Layer 3 of a small transformer language model trained on English Wikipedia (8 layers, counted from 0, width 128).
A neuron's activation on a vector x is GELU(weights . x), where the dot is the dot product.

Input weights of the MLP neurons that the questions are about. A number n stands for (n - 500) times 0.00072.
n13: 529 490 701 591 706 480 440 385 497 650 566 509 380 607 564 600 531 461 497 497 626 404 341 538 595 334 611 594 580 520 497 591 632 422 460 494 375 471 586 705 497 296 405 548 599 651 422 605 480 438 397 494 226 513 716 540 393 379 522 510 347 251 274 431 500 546 294 494 468 421 668 460 567 585 519 304 480 510 425 456 446 425 544 624 532 552 421 321 408 490 560 493 476 395 390 379 278 516 340 572 670 493 652 439 192 494 558 524 530 544 663 527 313 535 620 584 538 326 591 395 379 572 526 640 405 572 612 532
n22: 455 372 557 412 557 380 706 483 516 429 448 443 539 649 691 610 579 521 542 621 611 346 275 650 621 466 583 642 720 686 438 399 582 535 286 507 461 439 430 503 419 384 304 490 282 500 638 684 616 393 670 404 206 556 471 635 423 325 671 316 306 284 515 374 585 430 334 615 476 394 546 528 476 360 712 482 460 654 486 507 711 420 504 571 507 624 605 401 592 399 215 363 461 627 514 578 707 671 465 444 650 402 481 387 353 507 533 489 406 525 439 416 518 541 625 440 456 517 343 430 287 423 479 560 454 526 528 585
n45: 534 493 566 650 647 489 553 604 478 378 551 369 489 602 447 466 354 524 649 288 649 359 564 486 529 510 595 493 521 459 466 632 653 522 444 575 559 356 506 592 445 580 436 480 338 621 557 610 417 572 587 252 575 572 327 636 520 391 677 299 471 530 316 593 357 414 415 655 629 479 375 410 417 328 567 437 486 617 514 380 567 422 575 520 450 721 517 493 624 490 451 394 415 496 262 597 486 513 486 356 378 507 584 473 651 661 696 602 766 834 304 493 489 520 581 664 287 527 362 379 433 803 483 598 476 392 617 640
n52: 494 399 463 387 516 271 451 578 530 624 363 430 503 554 453 465 370 577 506 503 449 393 575 352 428 616 355 503 575 702 337 617 617 611 579 436 532 591 298 433 584 669 560 506 594 598 677 478 649 389 594 466 364 461 524 806 377 582 525 379 483 432 224 329 513 545 497 548 490 600 406 425 659 510 375 262 345 555 379 569 534 523 413 516 768 527 516 428 497 385 363 513 521 606 522 678 487 503 625 596 266 356 500 487 487 610 494 460 507 347 408 483 684 692 415 518 528 294 387 609 500 577 446 494 490 513 555 537
n100: 410 476 740 765 797 595 398 452 451 561 337 638 572 382 565 503 540 682 574 593 486 565 380 518 592 555 384 696 404 627 672 503 489 506 565 395 521 548 529 374 521 654 572 340 461 624 504 483 601 526 578 181 97 613 654 625 436 493 473 591 332 368 467 468 361 409 486 550 559 507 567 273 486 511 764 504 511 690 573 525 428 489 320 415 664 523 346 620 627 381 489 467 613 631 448 449 202 426 542 426 537 518 489 335 659 497 500 493 467 678 400 563 445 700 550 476 347 451 419 602 507 470 476 544 532 397 397 520
n119: 382 612 741 593 575 365 600 526 406 656 620 497 353 586 679 533 525 453 382 284 586 428 620 566 519 669 400 429 517 363 739 506 571 281 405 447 379 594 403 444 275 520 403 403 299 470 538 305 521 504 608 376 421 463 416 605 561 486 487 493 479 542 220 577 314 653 365 638 421 634 551 406 568 380 578 473 373 667 238 678 643 514 580 695 636 557 438 281 533 550 527 510 411 507 576 565 595 628 497 577 483 457 542 552 339 578 572 404 514 483 473 549 705 618 469 573 474 470 506 554 417 654 586 557 295 542 493 435
n134: 708 323 539 482 478 585 461 657 485 664 509 554 200 347 555 438 509 736 465 605 422 559 472 444 456 454 432 527 430 566 426 436 573 477 808 572 617 469 342 547 579 546 524 466 617 420 359 620 461 421 561 371 310 412 509 478 412 296 533 450 423 479 559 528 455 387 419 429 797 421 681 525 350 453 291 484 409 544 566 539 408 402 618 552 724 685 454 488 617 634 455 685 602 637 428 524 370 611 427 598 470 484 697 515 487 429 509 539 611 412 471 467 477 633 488 386 448 553 359 500 507 479 547 632 386 586 478 634
n139: 559 477 542 519 585 361 448 484 494 435 460 378 500 454 640 342 579 607 493 452 526 510 438 511 491 435 317 661 405 460 411 600 544 558 661 320 799 389 381 460 631 572 466 334 412 437 608 582 416 535 398 493 447 336 537 592 600 546 497 510 357 452 444 429 337 680 556 538 331 625 470 486 659 379 493 653 528 372 513 627 709 632 231 321 559 622 484 431 389 523 370 555 537 531 520 311 355 263 550 423 276 620 422 520 370 500 400 424 593 645 408 595 713 319 664 516 649 431 442 614 503 240 566 500 736 447 574 393
n152: 419 480 333 427 732 567 559 677 640 566 352 464 374 517 407 440 600 537 222 269 554 350 371 432 704 507 419 395 528 432 537 493 676 425 632 663 486 546 298 527 373 457 592 467 551 413 369 576 521 589 514 570 510 657 503 503 382 496 497 355 587 539 325 493 507 660 460 603 422 692 716 476 483 432 616 445 528 445 368 800 556 624 393 573 589 219 662 263 510 365 594 486 588 592 446 391 466 695 418 646 521 395 273 590 535 587 468 419 451 549 549 636 745 654 497 520 391 574 432 626 433 500 554 552 411 296 548 474
n191: 564 220 388 386 569 440 398 554 446 444 586 574 464 542 431 304 503 461 503 667 710 437 447 520 681 506 467 534 385 548 380 571 650 509 490 516 795 428 494 247 396 651 545 569 601 462 570 447 402 392 435 572 436 539 566 438 413 363 448 199 400 562 371 235 552 461 560 643 481 487 611 497 466 578 506 529 497 393 330 701 509 584 449 644 428 735 606 254 446 570 441 715 610 470 542 406 449 599 497 455 396 519 609 412 404 513 548 308 613 647 333 497 597 380 439 411 469 462 583 442 403 386 542 435 529 622 500 500
n209: 414 673 387 624 586 352 422 529 464 616 413 543 503 500 535 503 414 361 359 563 641 716 481 422 597 452 416 516 358 480 853 628 464 494 404 406 454 570 340 506 461 681 381 333 520 324 733 567 366 637 563 379 587 575 573 662 494 369 497 568 503 522 456 432 536 536 542 668 384 373 369 362 538 327 576 464 617 607 558 513 370 551 558 551 487 375 607 580 681 426 334 413 311 449 590 588 510 314 591 458 314 581 589 462 537 446 546 523 423 655 613 711 497 487 668 323 604 388 509 520 513 619 461 547 294 435 520 519
n244: 568 626 513 506 473 402 456 487 341 430 551 522 631 581 529 632 725 418 424 493 591 554 407 565 531 426 493 614 317 487 593 601 334 464 323 331 526 500 315 406 691 510 445 510 339 461 398 455 456 435 493 404 439 762 558 493 607 441 653 559 503 484 290 415 673 526 413 589 523 401 517 583 446 451 465 453 510 769 546 530 516 374 329 331 430 374 471 506 577 617 610 551 642 269 545 589 419 390 454 425 288 614 743 481 386 513 733 439 591 615 520 600 422 722 497 491 541 607 322 254 581 635 539 334 474 421 596 592
n258: 676 273 321 490 559 447 549 643 633 611 594 517 474 406 546 529 528 427 640 456 558 539 336 500 623 304 538 644 411 336 507 532 415 507 560 427 584 283 507 540 507 521 551 443 493 389 545 539 533 347 533 482 493 672 507 448 346 473 720 417 585 247 347 383 656 613 493 466 728 694 599 320 578 365 233 363 193 573 645 478 418 504 355 383 496 492 748 486 418 399 574 489 389 352 652 681 565 563 518 631 633 445 566 468 564 529 384 301 790 613 507 817 371 414 514 549 528 550 385 317 410 367 728 399 449 546 669 705
n306: 510 273 519 452 493 362 663 494 448 523 551 593 470 532 525 599 552 574 628 237 461 554 516 615 652 617 276 525 520 721 529 559 665 411 487 629 516 373 515 532 402 728 540 393 520 538 385 373 477 503 546 516 458 520 564 391 491 414 568 368 424 450 384 669 503 380 420 497 381 542 657 172 544 474 627 540 577 572 506 493 446 480 514 633 326 531 519 309 443 452 642 704 560 338 632 475 462 444 477 571 632 445 696 465 513 382 561 410 808 594 556 565 534 535 613 500 506 285 329 539 567 575 390 252 402 428 663 594
n337: 566 342 472 458 565 341 457 494 315 428 414 469 349 570 319 437 503 541 626 523 462 525 603 433 542 147 595 555 474 654 419 402 562 366 376 538 619 344 485 293 381 578 494 447 564 368 636 550 411 493 539 547 443 602 440 601 506 554 564 487 381 299 295 529 607 401 431 422 513 568 594 516 643 532 509 724 342 452 545 438 528 673 490 677 587 801 450 525 553 370 330 589 500 354 342 401 323 555 519 484 290 580 608 603 526 509 545 490 619 639 461 406 533 503 533 292 441 478 466 452 738 497 522 454 336 524 590 398
n359: 634 317 560 632 661 458 396 421 590 557 511 355 538 491 554 372 474 509 537 491 619 724 418 503 468 279 538 563 491 581 433 461 443 466 449 522 519 515 621 746 547 603 607 293 540 673 555 636 517 474 553 597 411 506 370 431 539 286 530 469 361 416 403 438 440 463 524 590 506 444 488 284 458 543 470 500 414 528 478 630 301 410 490 527 434 374 653 403 724 681 491 650 431 465 580 524 506 592 553 252 393 528 474 418 500 482 599 350 529 439 639 451 632 406 526 405 359 405 373 435 622 449 715 556 547 682 699 518
n368: 736 609 426 548 542 424 507 799 279 394 564 477 568 548 307 439 297 583 566 444 624 731 486 453 597 293 504 674 401 601 503 490 437 633 737 507 587 547 459 569 340 415 581 466 566 616 457 399 615 383 233 591 459 365 532 683 333 511 437 438 367 533 438 503 549 632 209 539 459 462 314 584 594 500 466 549 332 559 414 600 584 486 514 308 510 574 594 259 605 466 578 668 622 486 390 422 449 586 545 552 475 434 482 564 504 327 351 536 575 453 493 733 489 626 467 537 345 387 420 371 518 304 648 679 587 474 636 362
n376: 599 440 587 594 647 490 578 605 453 548 432 410 411 563 500 434 256 503 361 422 500 372 484 307 604 631 379 351 548 601 388 600 606 540 569 366 561 533 555 567 385 552 563 533 584 431 552 451 626 352 687 438 527 359 559 684 477 550 860 463 418 195 461 577 503 560 470 475 563 578 602 368 520 456 497 422 566 530 510 641 458 545 556 569 588 489 647 546 513 303 596 393 336 295 407 585 238 567 618 607 511 423 493 261 497 595 381 514 386 385 442 592 486 609 595 375 480 424 240 456 580 535 450 827 574 542 574 575
n379: 538 454 552 636 480 508 589 583 334 398 657 588 429 634 519 549 427 438 481 656 710 508 429 452 500 481 607 727 618 666 504 422 300 507 421 381 547 413 711 623 647 462 482 687 519 489 652 383 510 277 473 745 264 716 558 476 481 475 496 454 183 470 460 438 292 546 435 525 274 473 753 477 474 245 500 422 393 775 465 619 440 508 311 594 856 624 496 341 289 397 358 615 486 548 420 433 515 673 446 477 476 581 508 508 334 712 576 567 663 464 433 520 456 398 671 504 635 496 611 361 333 407 546 522 453 634 947 287
n385: 541 354 430 487 622 607 629 540 539 517 525 293 352 708 557 466 558 425 441 584 639 742 339 496 561 396 429 709 22 483 662 503 598 506 532 599 472 296 606 582 479 584 561 597 379 497 561 406 426 428 427 473 626 620 650 483 566 515 674 425 383 576 572 472 510 671 388 490 463 341 462 337 490 452 594 517 574 572 599 641 487 582 274 490 530 408 420 382 403 432 381 472 525 543 612 447 734 332 441 486 342 469 355 463 451 527 484 617 617 706 231 655 486 537 316 539 533 317 684 545 731 437 578 543 472 590 514 563
n398: 546 352 458 454 564 386 641 295 435 446 543 490 442 569 591 513 434 444 285 446 730 422 445 434 706 373 582 619 368 463 572 548 574 400 500 295 684 312 521 583 664 536 447 532 584 480 389 490 485 367 389 529 553 570 602 459 292 359 567 500 429 381 608 440 483 560 507 534 507 463 567 517 632 473 260 547 281 317 579 555 481 497 566 293 332 707 539 529 500 606 609 267 580 321 635 245 365 376 383 520 621 490 482 747 507 575 665 493 744 521 571 587 517 513 581 681 494 379 640 503 493 589 606 592 440 559 567 571
n406: 400 374 547 591 370 202 468 618 326 607 539 359 463 532 379 381 497 360 536 586 455 471 487 449 601 452 426 598 517 392 618 459 649 598 680 702 461 631 437 477 474 366 674 513 428 561 643 357 421 428 454 596 455 444 597 610 359 524 569 458 423 535 613 379 606 624 397 534 516 414 546 573 456 533 398 603 564 729 464 617 325 622 555 392 821 626 443 538 500 558 380 503 458 469 565 494 587 375 641 539 326 477 452 698 396 442 610 702 480 629 337 497 323 587 509 566 535 416 487 244 659 258 487 516 461 376 615 563
n436: 426 522 299 482 616 480 588 398 415 576 551 718 413 610 266 455 512 607 448 441 503 290 487 503 616 494 346 720 517 487 733 660 394 548 620 354 543 367 509 526 618 465 466 345 484 474 463 551 535 380 526 424 526 448 439 503 575 434 665 726 666 431 456 503 331 714 542 384 536 412 628 395 393 327 687 559 393 696 487 537 462 436 289 392 506 409 336 713 398 552 331 507 527 459 535 500 307 481 546 467 592 461 469 554 543 647 604 634 591 423 649 370 585 388 485 597 509 519 509 444 581 512 716 428 529 384 657 667
n451: 524 434 439 406 660 547 331 370 513 475 607 503 597 639 452 455 447 444 249 472 566 469 500 320 526 260 392 578 721 496 723 645 415 423 457 531 556 380 404 598 528 353 428 612 623 486 617 773 578 331 567 353 593 640 559 500 446 452 544 409 466 300 482 496 472 517 552 645 344 511 514 603 520 553 459 496 493 637 639 683 374 351 343 285 384 297 520 280 630 580 421 381 568 634 410 435 500 540 584 686 624 573 641 459 482 706 569 532 504 591 596 746 339 617 530 627 503 348 416 212 598 608 737 594 320 382 525 568
n470: 407 554 410 557 474 483 765 443 633 556 455 485 613 487 380 653 589 519 510 510 583 513 336 463 476 222 480 528 385 497 592 213 615 385 398 606 516 500 665 539 594 554 300 450 415 538 641 402 604 469 657 396 561 669 464 543 559 393 646 442 428 544 367 545 493 410 411 491 404 552 873 736 434 549 453 549 573 455 690 483 428 490 510 550 459 347 557 418 320 478 414 467 369 436 494 387 474 624 438 494 507 332 644 538 550 440 503 513 440 433 490 609 659 487 619 314 582 232 491 461 406 469 487 571 304 619 634 456
n487: 457 450 452 385 493 636 636 408 572 637 432 625 325 523 314 533 402 500 557 480 401 385 523 518 465 353 172 620 507 846 628 423 391 445 438 540 716 516 335 727 635 529 594 467 257 497 618 428 614 380 663 543 401 419 494 534 510 354 551 543 379 409 338 540 388 600 424 633 537 473 642 490 702 500 503 602 372 524 500 552 650 479 311 415 497 364 575 559 533 314 435 600 447 156 590 441 321 442 561 430 416 580 347 444 304 513 500 717 372 417 551 504 654 437 484 317 507 480 532 463 427 574 473 442 557 500 598 468
n494: 528 479 587 403 699 666 513 548 604 610 613 437 386 683 442 696 434 556 468 330 500 500 408 369 637 326 575 466 567 409 473 473 440 220 400 472 549 463 500 524 409 340 438 676 672 599 700 306 478 566 383 428 603 549 399 553 420 159 610 465 437 480 408 405 465 636 452 497 431 482 486 359 625 612 514 387 471 416 687 489 412 743 263 469 612 459 497 459 309 469 521 593 477 420 365 439 541 563 392 650 540 590 696 425 421 828 729 356 666 807 493 496 456 455 635 560 395 352 483 419 504 534 431 687 581 614 560 466
n499: 704 381 703 702 788 375 739 439 394 359 331 418 525 510 571 483 480 521 524 538 278 733 460 453 326 433 354 553 440 752 449 673 444 579 366 479 469 503 569 500 673 540 642 386 556 375 518 402 552 478 385 308 384 445 609 511 470 368 639 500 401 577 471 586 454 452 524 549 435 538 723 242 560 531 564 647 457 707 387 387 523 643 471 537 564 622 617 507 490 521 525 355 605 368 592 557 309 510 607 593 478 534 394 460 560 497 474 514 489 418 496 641 550 476 523 592 410 599 487 438 130 394 479 688 451 449 760 647

Each question shows a token from some text and the vector x that enters the MLP there. A number n stands for (n - 500) times 0.014.

" \"": 492 348 498 543 610 435 504 454 467 421 367 408 441 358 611 598 447 492 703 481 577 652 680 617 396 579 508 463 543 670 441 510 553 435 547 507 371 553 580 406 575 519 571 541 466 447 446 471 555 615 416 619 674 620 360 443 524 489 481 592 438 566 527 488 391 356 633 344 372 578 432 611 640 462 437 633 544 329 420 545 536 597 699 495 450 651 227 546 429 565 390 473 443 521 513 384 401 435 506 327 502 668 527 626 598 595 313 399 441 434 542 600 598 453 292 450 612 316 434 584 584 589 474 408 469 537 438 496
The most active neuron and its activation: n337, at about 2.1

"–": 563 677 613 664 698 460 481 340 420 543 509 459 618 453 529 528 605 415 709 443 454 487 631 488 434 472 633 435 650 462 424 547 489 608 287 588 467 537 569 554 567 353 450 690 482 408 265 658 467 627 582 517 546 485 333 367 563 493 658 651 590 604 409 667 255 416 615 538 406 629 250 566 457 619 414 287 432 550 485 401 493 457 550 627 524 399 343 543 395 420 624 573 478 509 415 549 449 450 429 478 585 619 433 545 548 606 463 369 551 437 397 456 430 531 394 362 584 358 472 531 529 496 440 489 325 453 517 429
Which two neurons fire most, strongest first? n45, n13

"ro": 452 528 488 423 464 608 447 428 485 368 511 291 468 543 629 623 581 402 556 624 388 442 625 715 354 520 667 474 497 498 508 358 234 491 462 653 345 433 491 408 478 384 483 578 557 462 484 509 617 679 381 497 483 465 456 246 549 782 530 565 626 521 453 495 591 517 471 614 560 380 358 552 295 405 449 423 505 571 659 401 566 608 545 684 567 610 398 436 492 287 578 658 445 665 383 500 537 583 438 538 485 641 510 505 598 405 391 390 560 475 523 505 389 547 288 512 533 455 524 524 456 420 550 457 746 655 554 506
The neuron with the highest activation: n379

"7": 453 498 505 581 491 468 465 480 478 390 630 504 691 448 483 450 617 359 611 574 599 398 495 672 678 457 599 426 444 508 355 460 586 482 465 300 471 543 574 584 423 530 445 554 444 399 476 466 339 503 480 561 624 694 567 416 555 591 453 379 463 514 491 740 300 521 630 705 591 345 622 491 624 678 565 590 504 385 468 548 620 461 481 470 511 450 292 682 386 550 550 426 388 455 413 664 544 480 601 374 292 468 416 537 497 517 510 449 414 461 681 438 401 450 507 566 585 468 536 499 402 359 427 378 448 639 218 467
The neuron with the highest activation: n191

" to": 433 502 533 505 635 416 457 498 529 431 526 437 434 475 482 551 601 421 570 592 450 453 530 641 599 436 625 447 764 456 470 395 412 513 504 603 246 567 603 607 522 336 586 463 589 385 290 285 540 470 601 547 688 431 471 270 516 700 452 576 476 549 542 502 469 472 535 366 639 432 262 556 453 565 652 465 513 405 519 478 460 552 591 622 409 582 559 422 509 496 502 433 658 530 518 575 484 470 284 510 573 645 429 642 523 487 264 479 435 386 477 656 543 391 384 571 519 364 438 343 469 551 674 435 555 578 486 528
Which two neurons fire most, strongest first? n13, n368

" f": 378 737 531 502 447 488 547 520 434 346 389 380 564 503 559 458 435 387 692 437 421 371 590 517 612 511 423 482 678 584 342 544 610 438 425 585 392 537 534 536 637 375 651 488 534 479 516 435 471 691 472 526 682 421 608 400 491 725 484 449 668 627 474 343 524 406 530 373 430 515 393 457 484 720 449 523 599 275 535 496 435 516 535 395 444 446 595 507 488 319 552 428 520 584 500 577 421 360 458 429 498 583 488 488 619 480 246 529 511 413 602 526 679 394 427 434 542 525 571 638 585 650 357 501 455 581 619 483
The most active neuron and its activation: n52, at about 0.25

"and": 411 582 404 462 269 535 494 458 577 529 670 462 696 698 556 549 437 593 582 641 489 573 618 604 361 491 552 451 562 416 475 588 588 531 464 583 428 656 505 588 473 322 422 513 450 444 590 511 544 513 558 627 477 456 573 434 426 607 222 430 541 603 605 409 474 448 622 406 447 479 469 595 411 528 508 318 610 516 359 457 534 475 622 595 435 534 451 282 566 570 535 364 451 749 354 430 677 550 570 376 529 575 537 554 359 352 333 542 476 385 527 266 522 618 460 432 474 304 477 450 524 536 465 612 523 668 419 398
The neuron with the highest activation: n22

"b": 502 651 509 438 394 573 503 445 493 453 403 614 570 251 497 598 530 574 566 613 401 610 491 537 263 514 546 385 388 488 548 419 551 512 512 589 329 531 486 456 560 396 489 568 567 412 513 465 476 672 588 558 609 467 510 450 454 783 456 516 654 523 702 184 623 507 576 260 459 581 599 524 267 682 523 320 514 493 520 452 651 424 474 613 575 288 416 515 618 607 340 546 398 424 549 661 506 523 568 341 422 430 651 574 537 406 455 446 399 428 511 574 584 582 514 502 498 444 408 647 482 481 416 652 340 494 378 573
The most active neuron and its activation: n470, at about 1.5

" a": 457 603 572 490 656 425 594 526 525 491 417 507 507 461 655 498 517 377 644 453 517 508 730 699 434 374 732 474 401 364 518 441 597 419 604 504 309 404 706 463 536 458 573 600 530 612 468 358 387 387 459 456 591 459 519 505 645 541 421 563 639 697 549 504 509 335 538 431 514 394 380 468 469 519 555 494 537 264 534 391 458 557 397 520 465 362 512 517 356 301 586 506 501 451 509 451 500 446 508 432 505 729 388 582 575 448 340 437 449 421 529 635 485 446 383 394 585 436 508 509 550 598 580 353 431 534 624 664
The neuron with the highest activation: n385

"in": 414 533 469 560 432 599 475 355 497 590 575 568 458 436 697 573 525 512 538 529 431 506 574 548 373 521 615 473 575 475 426 505 287 434 366 606 408 494 562 527 516 367 505 518 608 432 463 472 527 628 535 660 618 651 599 374 415 405 294 463 485 668 470 614 541 394 494 469 540 568 612 371 491 536 280 528 581 487 459 572 705 361 632 464 591 339 466 403 329 759 445 552 390 508 502 514 656 401 456 331 570 579 493 578 361 562 328 294 414 438 623 371 609 460 415 457 499 489 553 512 666 424 483 605 568 648 400 449
The neuron with the highest activation: n359

"c": 358 456 558 533 393 507 487 428 547 301 388 552 546 423 569 471 393 466 585 453 406 464 722 850 386 362 566 431 632 463 374 497 587 403 499 544 386 237 631 562 547 525 536 444 406 527 520 385 404 297 596 541 717 480 454 378 455 691 344 535 605 618 619 400 459 383 511 484 704 473 549 497 463 645 455 648 500 367 607 298 572 521 605 417 635 589 409 554 497 311 527 416 495 623 434 582 367 568 558 518 516 603 540 584 596 424 442 544 526 403 488 505 500 446 504 434 620 511 416 504 358 650 621 457 637 407 441 606
The neuron with the highest activation: n45

" ": 391 556 509 446 446 466 516 552 684 645 461 471 679 413 427 463 433 393 666 450 454 464 630 584 352 504 535 522 692 448 483 394 579 489 554 609 403 408 590 415 662 514 597 558 498 599 453 370 370 728 538 482 628 540 397 311 481 554 446 584 589 630 479 408 487 407 690 388 481 609 376 358 505 526 528 540 552 451 525 452 528 526 597 547 373 545 512 563 514 501 577 566 257 574 508 448 449 461 521 383 532 522 519 451 520 488 253 422 569 248 475 467 457 417 328 512 677 392 518 634 526 564 516 465 573 513 497 655
The neuron with the highest activation: n306

"us": 529 575 576 494 475 670 526 608 636 461 523 544 415 450 537 590 580 260 443 584 490 540 527 687 557 426 503 378 519 406 380 439 556 453 376 580 455 346 344 369 434 548 612 570 523 551 347 477 404 541 496 568 657 597 480 540 503 631 391 599 832 565 448 593 309 440 441 438 579 536 493 455 480 627 517 481 631 521 430 680 625 789 418 488 570 376 448 536 469 587 511 591 567 567 458 434 364 606 397 521 415 412 528 568 528 587 499 451 466 337 427 319 411 177 451 540 696 384 398 554 580 377 431 434 562 477 297 474
The neuron with the highest activation: n152

"ion": 377 467 422 566 408 530 534 682 614 548 672 539 542 559 517 356 596 454 541 471 430 610 660 667 416 422 654 480 493 242 541 499 617 452 472 508 425 364 441 434 450 599 551 502 491 700 737 585 485 657 486 414 654 415 426 519 521 613 375 479 716 690 627 465 555 319 502 385 377 554 393 514 488 444 442 553 484 433 573 286 497 441 481 520 499 578 532 570 441 479 509 516 443 564 442 411 590 460 518 532 337 355 601 520 638 539 372 429 658 302 374 196 472 314 402 469 658 477 517 472 605 574 522 487 547 449 540 434
The neuron with the highest activation: n45

" in": 424 534 542 613 606 522 505 476 558 488 450 480 350 426 442 444 563 319 596 570 506 643 754 729 444 628 542 440 588 532 436 554 541 444 336 538 469 466 623 577 645 329 601 482 551 457 492 339 481 484 453 592 685 436 511 331 487 662 519 656 550 624 421 500 526 383 572 515 519 441 415 489 495 734 411 489 535 284 457 522 432 524 551 547 413 444 381 495 393 581 460 465 574 580 398 532 673 375 416 364 582 530 426 464 518 458 254 474 399 491 529 606 511 544 258 569 391 452 544 275 487 530 473 593 531 524 511 543
The most active neuron and its activation: n385, at about 0.35

" w": 427 546 475 413 622 543 436 529 557 489 488 471 431 484 397 473 321 427 498 458 373 514 560 655 609 529 536 511 777 540 402 506 503 488 552 589 563 432 571 508 655 300 651 576 494 464 463 530 561 508 508 600 659 469 576 467 378 634 358 651 610 608 692 325 487 439 634 338 465 495 349 499 469 667 518 522 510 168 469 555 467 537 485 352 464 435 500 512 382 372 572 530 400 522 429 394 521 614 477 315 610 705 426 496 613 479 303 607 375 457 481 586 546 341 408 525 512 383 517 548 523 638 497 539 564 546 478 536
Which two neurons fire most, strongest first? n152, n487

" of": 479 539 489 540 522 443 451 585 561 584 599 494 363 499 552 473 488 517 748 626 537 479 736 707 420 603 552 589 560 450 446 443 544 424 390 574 401 520 745 491 627 384 619 468 562 403 434 297 436 383 538 571 726 485 415 448 575 612 429 524 561 691 524 533 421 415 506 381 516 522 364 500 510 606 545 429 511 405 514 500 400 581 519 494 417 496 349 388 460 594 389 444 645 568 354 508 539 337 375 294 481 624 373 416 548 613 339 458 361 446 372 379 491 438 474 556 575 517 515 406 516 457 431 492 571 494 487 593
The neuron with the highest activation: n385

"r": 347 548 602 574 444 487 588 323 518 464 398 536 675 467 580 443 490 462 438 416 533 463 713 787 306 459 639 557 548 498 475 396 437 434 393 546 348 356 500 496 560 588 534 231 320 599 501 675 576 589 540 507 513 528 502 535 644 805 339 522 443 579 520 381 476 403 536 540 489 398 465 724 438 637 501 581 501 367 666 234 497 497 480 534 479 470 408 528 475 372 510 450 505 630 449 531 518 517 488 483 549 614 310 461 677 345 397 470 366 485 596 456 442 497 531 452 615 656 398 648 417 495 492 529 360 407 513 669
The three highest activations, in order: n470, n100, n22

"ity": 398 373 429 451 363 496 476 437 529 406 613 466 547 500 398 517 574 616 619 483 501 495 488 618 595 530 588 541 558 436 622 423 597 388 578 578 454 552 421 412 374 543 528 656 489 436 373 606 596 673 538 410 538 600 584 340 526 660 407 530 595 645 714 542 694 241 506 354 464 519 246 475 538 416 554 539 457 513 412 417 333 424 616 638 508 646 365 421 512 483 480 470 531 590 682 477 672 553 604 639 406 409 537 589 439 393 298 540 661 484 313 418 353 377 442 511 575 429 470 449 448 504 433 580 611 626 406 416
The three highest activations, in order: n406, n306, n385

"or": 419 595 538 648 363 521 473 414 510 452 562 591 567 422 651 472 570 481 736 431 378 602 454 645 172 558 623 555 549 358 499 533 333 447 529 475 506 669 535 377 508 374 491 448 505 454 537 447 646 624 611 453 413 491 449 397 302 457 282 491 519 589 531 632 352 351 547 431 472 547 308 278 485 477 484 456 405 487 560 265 587 488 506 525 516 522 486 462 378 708 592 668 534 519 478 491 517 642 422 468 608 697 433 582 395 488 394 516 560 527 531 371 572 327 604 545 603 519 593 593 519 438 563 476 596 549 561 383
Which two neurons fire most, strongest first? n379, n139

"a": 409 500 574 549 410 470 494 561 486 371 480 461 542 534 586 444 513 459 646 359 547 416 675 526 352 586 415 259 779 364 476 390 568 615 540 420 304 396 506 494 451 526 447 428 370 340 547 565 412 850 620 526 452 297 463 529 659 604 461 622 627 551 536 713 556 389 643 415 588 474 521 448 554 638 543 444 761 424 318 570 453 490 623 608 548 650 593 514 449 458 511 438 427 551 579 530 518 484 479 574 534 487 371 508 525 464 408 273 385 350 587 485 473 438 512 392 612 563 581 612 559 360 373 500 396 444 566 553
The neuron with the highest activation: n119

" le": 536 736 605 455 662 405 463 341 462 348 455 407 459 477 614 555 396 405 605 574 476 487 542 793 557 486 620 434 514 414 398 269 547 535 553 538 362 481 586 454 479 429 704 473 483 460 417 349 472 566 550 487 531 246 538 246 640 594 443 489 585 614 558 301 541 547 711 457 399 525 351 551 584 512 567 571 499 330 694 515 432 524 535 602 443 405 653 505 478 410 526 522 590 505 483 429 592 468 396 386 511 705 580 489 522 483 371 371 497 429 525 605 472 367 417 367 533 564 523 522 511 570 418 538 461 538 636 484
Which two neurons fire most, strongest first? n359, n139

"4": 451 562 455 559 528 499 490 453 472 345 666 545 747 291 491 499 638 327 614 541 673 469 605 651 607 408 627 443 452 488 339 472 598 393 424 377 532 501 574 457 535 520 445 491 480 378 400 425 419 620 499 583 598 599 582 252 621 592 559 443 427 635 466 589 469 530 680 616 592 443 510 435 428 832 429 496 522 571 424 420 580 481 545 569 502 475 452 560 482 580 478 549 358 525 431 673 640 543 458 449 297 441 510 439 514 504 429 375 485 520 523 428 455 433 458 485 586 333 485 429 302 351 341 432 545 651 430 544
The neuron with the highest activation: n191

"al": 480 484 428 590 360 419 424 534 506 443 646 515 571 295 643 434 519 517 595 556 418 612 527 650 333 682 471 496 472 463 520 594 372 370 522 646 339 574 582 370 365 368 512 563 629 379 630 463 575 545 677 379 543 585 479 527 299 580 392 439 468 661 472 467 567 366 527 497 403 515 314 436 543 473 428 287 474 394 590 463 473 635 559 474 588 364 519 637 455 533 640 615 496 657 502 604 615 430 517 410 540 574 404 521 525 525 308 571 705 386 449 451 466 335 435 452 704 480 718 582 501 468 529 525 440 503 418 382
The neuron with the highest activation: n209

"e": 430 661 513 576 397 497 426 434 504 444 491 586 587 495 532 594 479 380 581 595 386 561 720 521 369 685 428 361 617 511 410 363 685 581 435 599 428 424 414 423 512 451 459 475 409 362 642 599 407 632 373 305 430 417 561 469 577 541 538 729 501 714 491 410 491 384 619 638 591 465 408 562 530 467 537 322 457 380 465 349 516 492 559 630 525 340 468 579 485 422 443 556 487 590 465 403 567 524 490 559 393 663 572 395 575 460 425 231 723 467 482 518 364 394 454 564 607 593 356 538 407 659 503 628 395 536 445 607
The neuron with the highest activation: n209

" W": 461 514 448 476 478 518 548 457 515 506 489 524 483 394 419 571 354 518 529 492 374 526 622 649 491 477 513 500 725 675 473 542 439 538 505 521 489 481 585 524 610 353 642 585 466 418 452 552 593 593 541 510 530 504 572 383 469 619 388 611 662 550 636 483 491 442 762 209 360 529 424 495 519 650 504 444 442 321 418 452 512 481 527 484 409 435 452 575 474 390 578 636 296 384 546 486 495 564 583 410 576 583 481 428 495 524 203 566 355 486 567 486 341 400 427 550 538 434 442 547 491 542 439 582 590 621 523 605
Which two neurons fire most, strongest first? n487, n376

"id": 450 500 472 401 363 596 494 554 495 593 561 393 480 439 582 548 535 488 561 824 528 585 719 724 484 542 347 440 521 403 303 498 405 439 529 457 359 462 485 575 580 439 502 583 585 369 513 586 573 441 608 695 479 531 478 501 421 524 366 484 368 588 611 288 406 571 515 428 341 523 511 405 540 378 515 476 620 387 552 532 520 591 449 656 480 391 461 463 424 471 624 602 471 669 337 438 599 426 414 378 537 688 418 515 543 591 364 368 424 335 663 482 353 336 375 580 655 503 680 545 617 510 582 533 444 496 489 381
The neuron with the highest activation: n379